Layer 12 of a small transformer language model trained on English Wikipedia (15 layers, counted from 0, width 128).
A neuron's activation on a vector x is SiLU(gate . x) times (in . x), where the dot is the dot product.
The model reads these tokens: " to" " the" " Pro" "v" "inc" "ial" " Ass" "emb" "ly" " of" " the" " P" "un" "j" "ab" " as"

The vector x that enters this layer's MLP at each token. A number n stands for (n - 128) times 0.037.
0 " to": 128, 150, 109, 112, 108, 116, 112, 157, 83, 141, 128, 148, 139, 173, 114, 104, 105, 142, 154, 172, 124, 148, 107, 189, 128, 134, 110, 114, 131, 130, 62, 81, 126, 105, 135, 119, 135, 129, 104, 103, 115, 153, 148, 131, 190, 145, 122, 179, 124, 170, 150, 103, 123, 147, 152, 81, 129, 120, 160, 144, 109, 130, 74, 127, 193, 113, 184, 158, 113, 100, 143, 114, 128, 173, 119, 110, 114, 152, 104, 121, 169, 151, 162, 162, 121, 135, 93, 147, 215, 114, 135, 146, 148, 129, 144, 115, 112, 175, 99, 157, 128, 135, 140, 115, 121, 120, 116, 139, 135, 133, 130, 134, 101, 178, 117, 179, 155, 152, 92, 152, 116, 155, 154, 132, 135, 150, 138, 148
1 " the": 139, 155, 126, 111, 126, 142, 108, 134, 79, 129, 135, 144, 130, 177, 136, 117, 120, 129, 151, 155, 123, 137, 105, 154, 112, 109, 142, 101, 130, 121, 6, 115, 131, 136, 116, 96, 143, 145, 113, 116, 128, 197, 149, 133, 177, 131, 130, 140, 117, 158, 124, 114, 147, 130, 143, 111, 158, 110, 136, 98, 86, 116, 97, 120, 153, 118, 128, 145, 116, 116, 153, 123, 151, 183, 139, 136, 106, 137, 110, 95, 143, 149, 186, 179, 131, 119, 89, 149, 202, 127, 129, 134, 124, 146, 162, 128, 145, 153, 123, 148, 123, 139, 121, 143, 116, 147, 133, 129, 136, 119, 120, 120, 98, 151, 108, 162, 123, 110, 115, 155, 106, 134, 114, 133, 127, 153, 136, 96
2 " Pro": 129, 118, 115, 94, 154, 116, 116, 119, 113, 153, 121, 138, 110, 121, 156, 147, 141, 137, 129, 218, 116, 145, 104, 171, 109, 148, 80, 150, 157, 140, 123, 123, 146, 127, 111, 121, 109, 109, 122, 78, 143, 163, 99, 92, 121, 113, 137, 117, 125, 190, 93, 161, 156, 125, 146, 129, 131, 163, 130, 101, 140, 147, 59, 126, 189, 129, 110, 155, 100, 122, 141, 116, 125, 131, 162, 124, 124, 125, 145, 155, 106, 152, 147, 153, 89, 130, 110, 84, 153, 115, 142, 139, 162, 134, 119, 136, 171, 144, 128, 158, 116, 137, 186, 173, 77, 135, 104, 144, 150, 104, 56, 137, 130, 124, 161, 136, 166, 75, 123, 124, 96, 115, 99, 149, 133, 121, 169, 93
3 "v": 101, 93, 140, 112, 103, 112, 154, 89, 109, 144, 134, 155, 119, 170, 150, 167, 151, 102, 168, 206, 104, 171, 153, 104, 157, 116, 99, 118, 144, 87, 127, 115, 131, 145, 112, 99, 142, 116, 113, 86, 170, 124, 85, 80, 85, 136, 120, 156, 165, 119, 141, 141, 157, 145, 107, 120, 111, 126, 135, 130, 129, 119, 115, 153, 138, 139, 144, 111, 117, 181, 154, 151, 139, 140, 97, 109, 138, 185, 102, 157, 143, 128, 168, 126, 121, 157, 114, 130, 132, 109, 70, 125, 158, 117, 107, 114, 168, 99, 148, 138, 100, 114, 107, 133, 135, 176, 148, 147, 169, 168, 83, 114, 150, 90, 104, 103, 182, 110, 107, 121, 102, 109, 69, 142, 161, 149, 105, 146
4 "inc": 127, 79, 122, 133, 153, 160, 156, 111, 122, 215, 128, 116, 98, 144, 148, 166, 127, 129, 180, 158, 131, 91, 111, 81, 121, 124, 142, 125, 135, 111, 89, 194, 133, 114, 130, 88, 176, 121, 127, 134, 136, 128, 116, 124, 176, 113, 123, 150, 115, 129, 92, 137, 123, 73, 128, 106, 159, 104, 128, 109, 115, 148, 104, 123, 139, 161, 111, 132, 99, 180, 132, 164, 165, 104, 123, 115, 124, 157, 88, 143, 160, 107, 157, 109, 108, 130, 48, 116, 134, 152, 149, 165, 118, 164, 128, 117, 159, 121, 145, 88, 166, 145, 146, 158, 143, 164, 75, 133, 141, 135, 123, 76, 138, 175, 136, 145, 130, 171, 112, 126, 93, 100, 66, 153, 178, 76, 130, 146
5 "ial": 118, 157, 156, 109, 128, 102, 130, 123, 78, 164, 129, 143, 90, 140, 161, 161, 116, 119, 216, 142, 80, 145, 140, 125, 135, 118, 110, 175, 152, 90, 65, 123, 130, 121, 93, 122, 153, 103, 128, 141, 114, 161, 147, 86, 135, 138, 125, 131, 125, 126, 62, 142, 139, 133, 110, 150, 137, 172, 127, 100, 85, 123, 135, 135, 140, 146, 127, 150, 120, 116, 143, 136, 171, 146, 139, 114, 146, 120, 97, 122, 109, 92, 125, 172, 132, 164, 89, 92, 192, 136, 134, 178, 179, 143, 97, 113, 196, 162, 135, 125, 154, 121, 116, 125, 126, 151, 126, 150, 174, 113, 96, 106, 161, 86, 140, 132, 106, 108, 116, 158, 90, 104, 100, 153, 157, 128, 140, 147
6 " Ass": 142, 89, 173, 68, 147, 147, 164, 110, 107, 99, 124, 146, 101, 122, 173, 135, 172, 114, 182, 192, 96, 116, 132, 137, 168, 158, 140, 146, 140, 118, 134, 180, 163, 114, 102, 134, 152, 124, 124, 127, 180, 136, 77, 147, 117, 139, 112, 183, 98, 142, 54, 135, 71, 136, 128, 94, 183, 154, 136, 152, 95, 104, 93, 131, 149, 184, 124, 133, 118, 129, 149, 136, 165, 145, 132, 116, 128, 119, 143, 200, 84, 132, 144, 132, 144, 126, 99, 85, 157, 114, 73, 124, 122, 120, 102, 101, 143, 145, 144, 122, 92, 135, 143, 141, 118, 130, 151, 179, 159, 105, 122, 78, 142, 118, 122, 100, 98, 97, 133, 115, 98, 137, 109, 99, 184, 141, 109, 128
7 "emb": 117, 102, 82, 154, 125, 143, 127, 68, 152, 124, 129, 165, 91, 132, 138, 117, 138, 140, 157, 162, 110, 143, 151, 112, 151, 138, 106, 131, 178, 118, 105, 183, 173, 88, 110, 112, 118, 124, 144, 115, 132, 140, 101, 72, 127, 111, 116, 166, 118, 137, 67, 115, 85, 137, 123, 74, 147, 125, 111, 149, 102, 102, 129, 153, 222, 152, 104, 73, 105, 194, 132, 145, 171, 97, 121, 177, 158, 159, 109, 184, 103, 75, 121, 156, 118, 100, 134, 118, 139, 110, 137, 155, 128, 116, 89, 137, 150, 140, 178, 164, 119, 118, 144, 123, 139, 122, 139, 159, 100, 133, 154, 147, 118, 146, 87, 124, 105, 101, 120, 128, 111, 120, 162, 135, 186, 167, 115, 131
8 "ly": 118, 139, 124, 123, 111, 103, 107, 124, 91, 157, 116, 126, 119, 105, 132, 113, 96, 146, 148, 161, 106, 104, 160, 168, 140, 74, 107, 175, 138, 133, 60, 129, 143, 104, 133, 119, 151, 124, 119, 125, 162, 166, 64, 101, 145, 151, 102, 124, 126, 144, 111, 151, 114, 154, 134, 107, 180, 173, 128, 137, 115, 137, 109, 120, 128, 140, 143, 165, 112, 116, 145, 159, 162, 102, 118, 124, 116, 108, 88, 159, 161, 110, 115, 171, 149, 118, 79, 107, 186, 132, 113, 123, 148, 151, 134, 129, 177, 174, 128, 122, 133, 129, 135, 100, 158, 138, 115, 160, 125, 104, 116, 82, 157, 85, 136, 106, 87, 173, 74, 184, 92, 111, 107, 102, 149, 110, 123, 105
9 " of": 180, 180, 117, 109, 151, 124, 109, 120, 80, 127, 116, 135, 100, 116, 117, 147, 123, 189, 143, 154, 130, 155, 126, 107, 126, 126, 146, 146, 146, 126, 49, 113, 88, 75, 86, 104, 110, 96, 155, 152, 132, 148, 151, 118, 157, 153, 109, 175, 128, 125, 111, 134, 143, 156, 127, 99, 175, 116, 160, 107, 88, 107, 98, 116, 150, 120, 137, 129, 141, 111, 142, 124, 159, 187, 118, 131, 107, 136, 113, 131, 168, 142, 120, 159, 113, 126, 79, 152, 181, 122, 116, 114, 146, 133, 143, 120, 159, 175, 151, 166, 132, 101, 165, 133, 124, 121, 136, 181, 176, 94, 150, 108, 158, 140, 124, 142, 164, 137, 98, 160, 120, 113, 90, 127, 156, 130, 105, 157
10 " the": 149, 161, 144, 121, 131, 119, 104, 118, 70, 142, 118, 142, 111, 172, 148, 130, 131, 141, 168, 158, 126, 106, 110, 120, 119, 111, 150, 130, 158, 111, 9, 120, 113, 113, 119, 76, 137, 131, 131, 123, 135, 180, 143, 133, 153, 119, 127, 145, 109, 154, 110, 144, 131, 155, 127, 117, 151, 109, 114, 96, 84, 113, 110, 105, 140, 117, 106, 127, 119, 111, 140, 138, 152, 194, 153, 146, 107, 130, 106, 103, 161, 134, 174, 173, 101, 106, 87, 138, 176, 136, 128, 128, 129, 154, 142, 121, 150, 154, 160, 150, 135, 120, 138, 156, 117, 121, 151, 150, 143, 124, 131, 116, 123, 143, 113, 139, 120, 105, 130, 161, 82, 102, 71, 116, 157, 143, 145, 119
11 " P": 126, 138, 146, 127, 109, 120, 125, 85, 126, 157, 127, 119, 84, 152, 169, 134, 135, 122, 118, 199, 119, 143, 130, 161, 133, 172, 135, 116, 106, 111, 125, 121, 150, 114, 143, 112, 122, 118, 122, 115, 155, 124, 132, 122, 139, 108, 99, 164, 108, 135, 40, 145, 125, 159, 142, 81, 158, 118, 147, 108, 139, 102, 121, 88, 158, 153, 102, 121, 127, 151, 136, 115, 155, 125, 130, 120, 113, 139, 147, 117, 163, 144, 159, 138, 86, 108, 90, 142, 195, 83, 143, 176, 109, 102, 157, 102, 143, 142, 137, 128, 138, 144, 147, 140, 118, 116, 128, 158, 144, 108, 50, 99, 140, 112, 139, 107, 157, 70, 119, 146, 64, 111, 105, 104, 143, 146, 153, 162
12 "un": 100, 113, 186, 110, 82, 92, 152, 75, 88, 159, 145, 140, 82, 105, 164, 171, 129, 122, 158, 189, 100, 124, 160, 146, 113, 119, 109, 118, 156, 159, 115, 115, 158, 113, 132, 81, 138, 117, 128, 130, 149, 110, 132, 85, 155, 102, 92, 128, 138, 133, 140, 161, 111, 118, 165, 132, 120, 145, 108, 124, 140, 159, 168, 140, 168, 194, 115, 143, 142, 133, 189, 154, 118, 164, 137, 145, 102, 157, 142, 148, 130, 145, 113, 122, 113, 109, 130, 154, 141, 121, 125, 99, 182, 109, 123, 120, 138, 125, 166, 162, 108, 94, 189, 145, 97, 158, 127, 137, 149, 138, 102, 79, 152, 151, 115, 103, 137, 43, 125, 105, 167, 90, 116, 117, 119, 110, 173, 146
13 "j": 120, 131, 159, 111, 79, 89, 120, 153, 90, 153, 186, 112, 44, 158, 130, 178, 163, 136, 133, 141, 89, 135, 128, 122, 127, 131, 148, 113, 135, 122, 109, 85, 128, 103, 54, 115, 109, 132, 161, 123, 150, 114, 84, 78, 179, 119, 123, 139, 113, 118, 97, 124, 114, 156, 131, 102, 99, 123, 133, 114, 127, 97, 142, 150, 94, 145, 136, 111, 128, 183, 116, 150, 178, 146, 87, 129, 110, 139, 187, 138, 143, 148, 125, 127, 175, 146, 106, 154, 145, 107, 124, 116, 78, 119, 114, 125, 172, 142, 113, 106, 114, 151, 140, 137, 91, 159, 134, 177, 156, 98, 139, 130, 150, 183, 110, 135, 58, 122, 103, 120, 106, 116, 68, 86, 105, 122, 134, 121
14 "ab": 138, 143, 188, 109, 95, 112, 144, 131, 126, 140, 139, 146, 134, 154, 127, 154, 154, 137, 159, 120, 111, 106, 188, 94, 114, 137, 109, 181, 166, 117, 97, 108, 120, 109, 76, 89, 117, 84, 151, 132, 145, 144, 110, 118, 105, 110, 92, 126, 117, 130, 73, 145, 107, 173, 148, 103, 108, 144, 118, 135, 102, 130, 139, 146, 136, 134, 116, 128, 84, 136, 168, 157, 194, 146, 128, 165, 112, 111, 153, 114, 180, 122, 179, 139, 109, 118, 130, 107, 200, 101, 142, 85, 117, 128, 115, 132, 147, 156, 173, 110, 146, 127, 88, 145, 147, 108, 134, 166, 158, 140, 79, 88, 177, 129, 125, 123, 116, 100, 113, 122, 116, 100, 112, 105, 129, 171, 95, 121
15 " as": 109, 108, 99, 117, 127, 115, 150, 119, 123, 127, 156, 117, 115, 165, 129, 142, 135, 174, 162, 163, 150, 175, 165, 137, 106, 93, 127, 150, 105, 102, 46, 151, 128, 108, 104, 90, 132, 95, 149, 157, 131, 180, 135, 125, 151, 144, 106, 162, 119, 200, 113, 141, 112, 170, 138, 118, 127, 162, 140, 150, 91, 118, 132, 156, 190, 172, 133, 121, 157, 113, 141, 108, 155, 126, 139, 128, 115, 145, 128, 137, 137, 97, 168, 119, 124, 114, 170, 127, 197, 112, 93, 120, 134, 131, 147, 121, 110, 202, 106, 134, 129, 116, 147, 123, 124, 146, 123, 157, 149, 121, 141, 78, 104, 153, 122, 120, 141, 124, 120, 157, 65, 134, 107, 103, 126, 137, 157, 157

Each question shows the input weights of one neuron of the MLP. A number n stands for (n - 128) times 0.0044.

n222 gate: 122, 118, 131, 196, 130, 154, 118, 142, 94, 141, 111, 173, 167, 178, 130, 115, 125, 87, 163, 96, 104, 136, 140, 170, 137, 142, 137, 116, 134, 130, 117, 159, 87, 157, 198, 127, 162, 153, 140, 137, 140, 143, 94, 112, 153, 101, 84, 138, 117, 170, 103, 143, 113, 146, 135, 134, 110, 122, 132, 141, 115, 103, 125, 177, 133, 108, 111, 143, 165, 169, 164, 138, 156, 109, 160, 109, 147, 169, 174, 93, 153, 133, 89, 129, 102, 111, 158, 123, 139, 87, 104, 116, 107, 133, 138, 107, 145, 55, 123, 150, 122, 116, 114, 154, 145, 121, 146, 86, 144, 115, 134, 107, 103, 141, 171, 109, 87, 195, 127, 121, 137, 142, 98, 127, 115, 99, 164, 111
n222 in: 102, 114, 101, 133, 138, 175, 128, 149, 157, 94, 146, 142, 152, 166, 111, 142, 150, 128, 122, 101, 128, 120, 99, 148, 88, 111, 118, 144, 149, 184, 141, 143, 133, 146, 142, 168, 162, 117, 116, 108, 164, 133, 112, 158, 133, 138, 104, 122, 69, 179, 130, 142, 89, 115, 119, 94, 143, 133, 177, 126, 151, 108, 171, 107, 119, 105, 144, 134, 130, 127, 170, 151, 107, 150, 152, 95, 196, 152, 116, 66, 142, 110, 134, 122, 114, 151, 135, 97, 188, 159, 94, 114, 137, 130, 152, 108, 138, 124, 105, 152, 146, 135, 145, 141, 118, 192, 150, 122, 119, 83, 125, 143, 152, 105, 103, 118, 122, 138, 195, 190, 138, 99, 125, 121, 96, 85, 142, 158
On which token does it fire most? 1 " the"

n341 gate: 139, 111, 140, 100, 145, 127, 119, 92, 149, 154, 99, 139, 113, 155, 153, 87, 131, 149, 160, 152, 164, 103, 134, 144, 164, 145, 146, 130, 136, 142, 161, 133, 130, 150, 86, 115, 141, 110, 108, 169, 101, 107, 64, 96, 156, 137, 145, 144, 121, 115, 193, 122, 165, 93, 109, 146, 113, 115, 143, 117, 137, 136, 143, 157, 182, 127, 118, 115, 164, 101, 155, 118, 122, 134, 112, 87, 159, 146, 115, 113, 90, 106, 80, 112, 107, 138, 140, 106, 89, 129, 107, 155, 162, 129, 108, 113, 127, 153, 119, 159, 99, 153, 138, 118, 112, 152, 134, 121, 115, 139, 132, 105, 133, 128, 146, 132, 71, 134, 139, 89, 178, 106, 127, 124, 88, 159, 163, 126
n341 in: 97, 126, 151, 109, 123, 147, 146, 95, 120, 158, 159, 113, 113, 171, 139, 127, 113, 130, 165, 102, 133, 111, 148, 141, 115, 154, 95, 75, 132, 89, 129, 138, 146, 108, 94, 111, 99, 142, 93, 88, 147, 111, 121, 132, 142, 122, 160, 196, 136, 132, 155, 127, 156, 101, 143, 161, 136, 113, 160, 109, 159, 116, 115, 161, 141, 120, 118, 107, 130, 97, 160, 162, 127, 135, 127, 143, 136, 165, 124, 113, 133, 139, 98, 86, 133, 201, 153, 163, 165, 123, 93, 125, 124, 129, 72, 128, 113, 112, 99, 114, 133, 140, 115, 120, 103, 112, 147, 133, 71, 163, 88, 136, 117, 107, 79, 121, 94, 143, 119, 100, 148, 135, 96, 125, 109, 175, 155, 73
On which token does it fire most? 12 "un"

n345 gate: 162, 140, 126, 137, 113, 103, 93, 148, 103, 140, 89, 116, 71, 104, 125, 134, 130, 167, 149, 128, 172, 138, 143, 166, 142, 88, 136, 127, 120, 98, 134, 146, 180, 131, 122, 141, 115, 129, 93, 145, 131, 149, 91, 139, 90, 86, 151, 156, 116, 132, 138, 130, 115, 121, 137, 129, 143, 68, 144, 99, 135, 109, 83, 123, 107, 107, 107, 107, 133, 101, 40, 158, 110, 130, 103, 91, 130, 114, 177, 121, 110, 137, 160, 118, 80, 148, 94, 162, 104, 188, 164, 175, 136, 116, 112, 130, 104, 132, 116, 123, 142, 146, 128, 120, 143, 133, 139, 129, 142, 188, 103, 146, 125, 160, 186, 105, 82, 155, 88, 158, 82, 139, 78, 129, 150, 98, 138, 112
n345 in: 121, 113, 113, 133, 113, 130, 137, 126, 82, 102, 124, 135, 130, 149, 111, 130, 98, 105, 62, 134, 86, 137, 93, 123, 130, 115, 148, 105, 123, 131, 110, 149, 158, 98, 144, 150, 114, 104, 98, 84, 97, 141, 133, 104, 164, 146, 137, 141, 75, 115, 112, 106, 98, 167, 150, 187, 148, 167, 180, 109, 147, 109, 157, 138, 140, 187, 89, 126, 142, 150, 139, 140, 122, 122, 168, 97, 161, 101, 87, 161, 159, 107, 109, 145, 119, 133, 123, 114, 146, 107, 107, 90, 120, 168, 107, 101, 120, 144, 161, 137, 96, 156, 130, 118, 138, 122, 148, 131, 144, 58, 122, 90, 112, 146, 119, 116, 127, 62, 144, 130, 123, 188, 158, 160, 103, 126, 167, 132
On which token does it fire most, and how strongly? 11 " P", at about 1.8

n282 gate: 149, 75, 128, 131, 117, 158, 102, 102, 197, 155, 119, 145, 145, 121, 60, 151, 140, 130, 138, 68, 140, 135, 127, 91, 134, 131, 129, 108, 104, 117, 126, 127, 157, 173, 154, 92, 167, 129, 122, 90, 107, 156, 99, 98, 123, 102, 193, 135, 141, 139, 102, 143, 87, 162, 103, 117, 90, 119, 184, 132, 90, 129, 134, 143, 155, 122, 151, 143, 143, 183, 146, 123, 134, 110, 148, 111, 167, 163, 175, 97, 144, 75, 106, 69, 130, 106, 132, 116, 130, 144, 165, 150, 89, 114, 156, 99, 101, 106, 146, 118, 90, 133, 120, 156, 78, 102, 157, 162, 114, 149, 121, 96, 128, 103, 117, 114, 125, 142, 174, 109, 93, 123, 136, 135, 124, 116, 148, 133
n282 in: 152, 173, 156, 87, 147, 116, 126, 142, 144, 106, 98, 116, 143, 121, 115, 92, 124, 145, 102, 168, 114, 130, 167, 134, 170, 91, 134, 128, 122, 139, 118, 140, 109, 130, 138, 147, 96, 127, 121, 126, 104, 99, 104, 106, 74, 164, 50, 152, 151, 119, 139, 101, 122, 100, 151, 131, 142, 140, 63, 175, 133, 169, 122, 133, 104, 153, 101, 163, 148, 133, 104, 157, 134, 156, 122, 175, 86, 118, 122, 126, 113, 126, 154, 126, 143, 135, 161, 126, 145, 122, 91, 133, 166, 180, 139, 144, 179, 118, 114, 126, 127, 141, 137, 126, 190, 177, 89, 136, 106, 116, 142, 156, 168, 190, 130, 124, 171, 118, 59, 123, 125, 170, 122, 106, 167, 139, 94, 124
On which token does it fire most? 3 "v"

n82 gate: 126, 139, 70, 69, 149, 152, 118, 111, 89, 109, 140, 127, 132, 115, 137, 117, 142, 82, 162, 116, 107, 115, 153, 123, 141, 122, 153, 132, 179, 154, 120, 114, 157, 120, 122, 133, 138, 123, 199, 130, 138, 112, 123, 136, 126, 99, 88, 149, 136, 138, 136, 134, 180, 146, 106, 130, 145, 125, 138, 88, 144, 196, 174, 157, 149, 116, 161, 83, 157, 113, 137, 144, 120, 110, 129, 104, 149, 136, 124, 106, 79, 105, 116, 145, 139, 126, 97, 133, 144, 99, 103, 150, 165, 160, 86, 119, 127, 103, 145, 93, 144, 131, 86, 86, 137, 168, 160, 122, 110, 159, 111, 117, 119, 143, 182, 81, 120, 88, 140, 137, 108, 116, 79, 133, 116, 131, 176, 149
n82 in: 55, 128, 110, 101, 137, 132, 153, 95, 70, 109, 89, 93, 123, 106, 61, 177, 138, 139, 128, 132, 165, 98, 134, 106, 126, 130, 156, 172, 104, 113, 115, 108, 124, 147, 96, 130, 110, 118, 121, 179, 140, 133, 117, 114, 118, 124, 99, 147, 152, 124, 108, 103, 124, 150, 82, 74, 130, 106, 130, 75, 106, 148, 198, 122, 138, 122, 146, 131, 122, 68, 170, 123, 143, 144, 155, 91, 120, 111, 132, 107, 88, 143, 107, 126, 77, 116, 138, 113, 115, 124, 146, 145, 132, 191, 117, 110, 139, 158, 160, 132, 143, 151, 131, 106, 132, 115, 90, 135, 143, 115, 144, 139, 107, 143, 104, 109, 108, 143, 116, 147, 107, 163, 118, 117, 122, 107, 141, 123
On which token does it fire most? 5 "ial"

n111 gate: 125, 122, 159, 138, 113, 98, 97, 101, 129, 117, 151, 114, 146, 88, 115, 133, 181, 139, 169, 144, 139, 119, 121, 114, 190, 141, 94, 126, 153, 184, 172, 136, 136, 169, 133, 144, 126, 202, 136, 127, 128, 142, 114, 170, 84, 149, 88, 136, 114, 142, 130, 140, 137, 168, 142, 149, 111, 114, 138, 115, 110, 155, 104, 151, 109, 102, 141, 123, 151, 152, 117, 175, 144, 85, 124, 111, 131, 151, 189, 104, 105, 142, 178, 134, 168, 124, 142, 109, 152, 151, 159, 110, 117, 108, 134, 92, 140, 133, 107, 96, 160, 112, 133, 87, 96, 95, 166, 120, 116, 122, 112, 107, 116, 130, 176, 162, 145, 116, 108, 161, 147, 105, 75, 148, 128, 109, 167, 144
n111 in: 125, 126, 115, 124, 159, 140, 147, 114, 147, 134, 129, 156, 116, 123, 178, 146, 112, 125, 105, 129, 121, 60, 127, 99, 155, 119, 107, 139, 109, 145, 148, 97, 152, 117, 134, 141, 137, 117, 125, 118, 137, 103, 152, 118, 124, 123, 100, 142, 111, 135, 126, 153, 171, 179, 100, 117, 159, 101, 132, 129, 144, 113, 144, 105, 125, 90, 157, 129, 147, 137, 170, 107, 111, 135, 187, 84, 132, 154, 109, 160, 156, 153, 142, 131, 113, 152, 152, 141, 139, 143, 125, 165, 124, 132, 196, 128, 132, 149, 162, 117, 112, 158, 120, 180, 181, 141, 117, 123, 127, 139, 133, 102, 166, 99, 133, 193, 120, 79, 142, 143, 204, 109, 153, 120, 135, 121, 152, 124
On which token does it fire most? 11 " P"

n246 gate: 121, 59, 174, 123, 125, 154, 158, 126, 140, 140, 130, 154, 144, 138, 62, 155, 145, 121, 91, 157, 149, 131, 120, 149, 142, 125, 105, 91, 163, 93, 156, 111, 108, 160, 140, 101, 91, 83, 100, 141, 77, 109, 118, 123, 126, 76, 154, 109, 177, 81, 140, 172, 100, 146, 119, 121, 130, 125, 117, 137, 143, 95, 112, 124, 134, 158, 100, 104, 149, 105, 114, 109, 146, 95, 214, 145, 103, 106, 163, 115, 117, 131, 128, 166, 120, 103, 116, 60, 110, 72, 119, 102, 132, 140, 140, 135, 100, 103, 109, 87, 154, 114, 107, 142, 105, 146, 162, 130, 86, 128, 117, 145, 127, 127, 113, 108, 57, 144, 140, 133, 113, 110, 138, 127, 123, 176, 159, 134
n246 in: 130, 120, 96, 171, 140, 130, 119, 90, 134, 142, 151, 147, 91, 134, 143, 179, 98, 151, 65, 109, 134, 155, 113, 147, 104, 112, 104, 141, 179, 122, 174, 106, 130, 88, 116, 127, 121, 113, 179, 113, 163, 145, 161, 102, 175, 120, 130, 184, 124, 149, 115, 137, 105, 167, 102, 135, 145, 60, 128, 87, 131, 108, 181, 118, 122, 136, 83, 152, 145, 100, 94, 71, 107, 102, 121, 125, 102, 87, 137, 138, 135, 118, 132, 121, 127, 129, 85, 148, 165, 123, 80, 115, 86, 109, 131, 145, 149, 151, 138, 145, 159, 108, 104, 119, 144, 135, 107, 148, 144, 102, 127, 155, 172, 122, 104, 140, 102, 144, 130, 128, 165, 113, 100, 152, 137, 134, 125, 188
On which token does it fire most, and how strongly? 14 "ab", at about 0.36

n356 gate: 130, 150, 142, 136, 112, 142, 136, 149, 140, 157, 137, 85, 130, 140, 156, 113, 135, 119, 144, 150, 139, 180, 104, 132, 162, 104, 180, 135, 146, 114, 110, 140, 161, 187, 141, 160, 79, 107, 121, 102, 153, 118, 149, 136, 124, 124, 136, 143, 117, 120, 120, 128, 158, 146, 151, 156, 127, 145, 172, 117, 124, 135, 153, 129, 122, 116, 167, 95, 129, 156, 111, 115, 85, 94, 92, 106, 109, 121, 123, 86, 152, 119, 112, 125, 126, 69, 132, 127, 166, 134, 111, 144, 102, 121, 130, 151, 161, 96, 182, 145, 119, 124, 137, 190, 186, 136, 108, 171, 141, 107, 148, 66, 129, 127, 127, 102, 155, 121, 157, 98, 144, 157, 166, 130, 111, 112, 137, 152
n356 in: 142, 149, 126, 130, 141, 180, 95, 113, 139, 124, 98, 149, 124, 146, 160, 158, 142, 115, 121, 133, 134, 156, 89, 98, 140, 113, 195, 169, 176, 121, 83, 159, 140, 189, 94, 124, 107, 154, 127, 96, 191, 130, 112, 122, 133, 51, 123, 106, 94, 123, 119, 91, 172, 109, 137, 167, 135, 103, 129, 132, 130, 119, 123, 101, 125, 106, 113, 76, 126, 101, 123, 122, 126, 114, 101, 134, 129, 112, 137, 151, 142, 92, 109, 124, 84, 93, 170, 83, 156, 83, 122, 136, 95, 152, 76, 167, 171, 135, 150, 133, 123, 143, 118, 155, 164, 121, 124, 110, 101, 127, 106, 110, 141, 136, 139, 133, 115, 162, 170, 107, 115, 132, 115, 122, 120, 148, 119, 156
On which token does it fire most, and how strongly? 11 " P", at about 1

n219 gate: 127, 166, 117, 149, 128, 79, 106, 103, 95, 114, 97, 100, 129, 162, 151, 111, 116, 73, 97, 100, 111, 163, 150, 114, 114, 153, 150, 121, 146, 134, 120, 119, 125, 102, 110, 124, 86, 127, 112, 116, 122, 101, 115, 133, 100, 91, 81, 121, 117, 133, 116, 109, 129, 152, 90, 128, 122, 183, 155, 134, 130, 129, 170, 157, 97, 116, 100, 110, 133, 183, 151, 111, 124, 165, 118, 114, 130, 148, 129, 143, 166, 162, 149, 94, 163, 85, 134, 196, 122, 163, 145, 133, 86, 111, 164, 139, 131, 102, 126, 116, 129, 163, 49, 127, 137, 162, 117, 116, 133, 99, 131, 114, 145, 102, 128, 202, 102, 92, 176, 150, 126, 121, 100, 130, 156, 109, 60, 121
n219 in: 192, 119, 85, 103, 115, 124, 164, 116, 107, 107, 136, 133, 104, 111, 97, 107, 110, 100, 169, 152, 111, 112, 128, 127, 149, 95, 149, 191, 134, 118, 134, 166, 161, 115, 140, 145, 123, 119, 120, 161, 139, 145, 111, 164, 117, 140, 73, 133, 143, 158, 152, 89, 119, 144, 151, 116, 132, 104, 160, 125, 147, 96, 113, 158, 160, 159, 122, 141, 143, 106, 127, 136, 166, 117, 73, 112, 154, 168, 163, 136, 121, 136, 159, 94, 130, 142, 160, 81, 107, 122, 171, 148, 126, 144, 116, 112, 157, 141, 158, 116, 126, 121, 92, 66, 153, 121, 92, 158, 130, 153, 126, 191, 149, 148, 125, 120, 108, 160, 123, 161, 96, 106, 160, 101, 90, 152, 152, 126
On which token does it fire most, and how strongly? 14 "ab", at about 1.6

n101 gate: 142, 128, 93, 174, 123, 143, 137, 107, 176, 98, 172, 137, 128, 144, 136, 184, 96, 147, 158, 164, 100, 136, 111, 94, 168, 86, 80, 60, 122, 118, 100, 182, 128, 84, 137, 136, 101, 133, 87, 134, 126, 106, 161, 113, 146, 117, 68, 183, 129, 175, 123, 108, 135, 132, 144, 60, 145, 141, 133, 159, 91, 143, 139, 137, 158, 144, 151, 151, 106, 87, 130, 124, 120, 141, 136, 101, 142, 132, 104, 101, 138, 84, 51, 152, 129, 119, 117, 91, 92, 140, 179, 82, 84, 134, 141, 149, 136, 94, 159, 117, 109, 145, 110, 131, 110, 142, 97, 77, 156, 150, 119, 86, 130, 120, 136, 95, 137, 153, 145, 108, 143, 161, 98, 132, 149, 105, 101, 156
n101 in: 142, 124, 130, 115, 145, 112, 105, 83, 151, 118, 183, 150, 150, 125, 77, 113, 100, 130, 175, 165, 167, 193, 147, 146, 137, 130, 118, 136, 102, 144, 141, 154, 117, 160, 131, 114, 126, 119, 116, 102, 126, 155, 69, 154, 169, 122, 119, 164, 119, 128, 120, 163, 92, 65, 147, 116, 155, 137, 106, 144, 117, 189, 128, 121, 157, 128, 130, 142, 112, 107, 115, 122, 132, 158, 187, 130, 167, 146, 182, 167, 183, 90, 124, 111, 157, 157, 161, 141, 115, 97, 134, 112, 101, 145, 137, 97, 112, 155, 131, 138, 149, 127, 139, 98, 123, 75, 140, 144, 151, 127, 193, 105, 97, 154, 102, 105, 156, 125, 161, 106, 98, 148, 128, 153, 153, 118, 98, 151
Its three highest activations, in order, are on tokens 7 "emb", 15 " as", 4 "inc"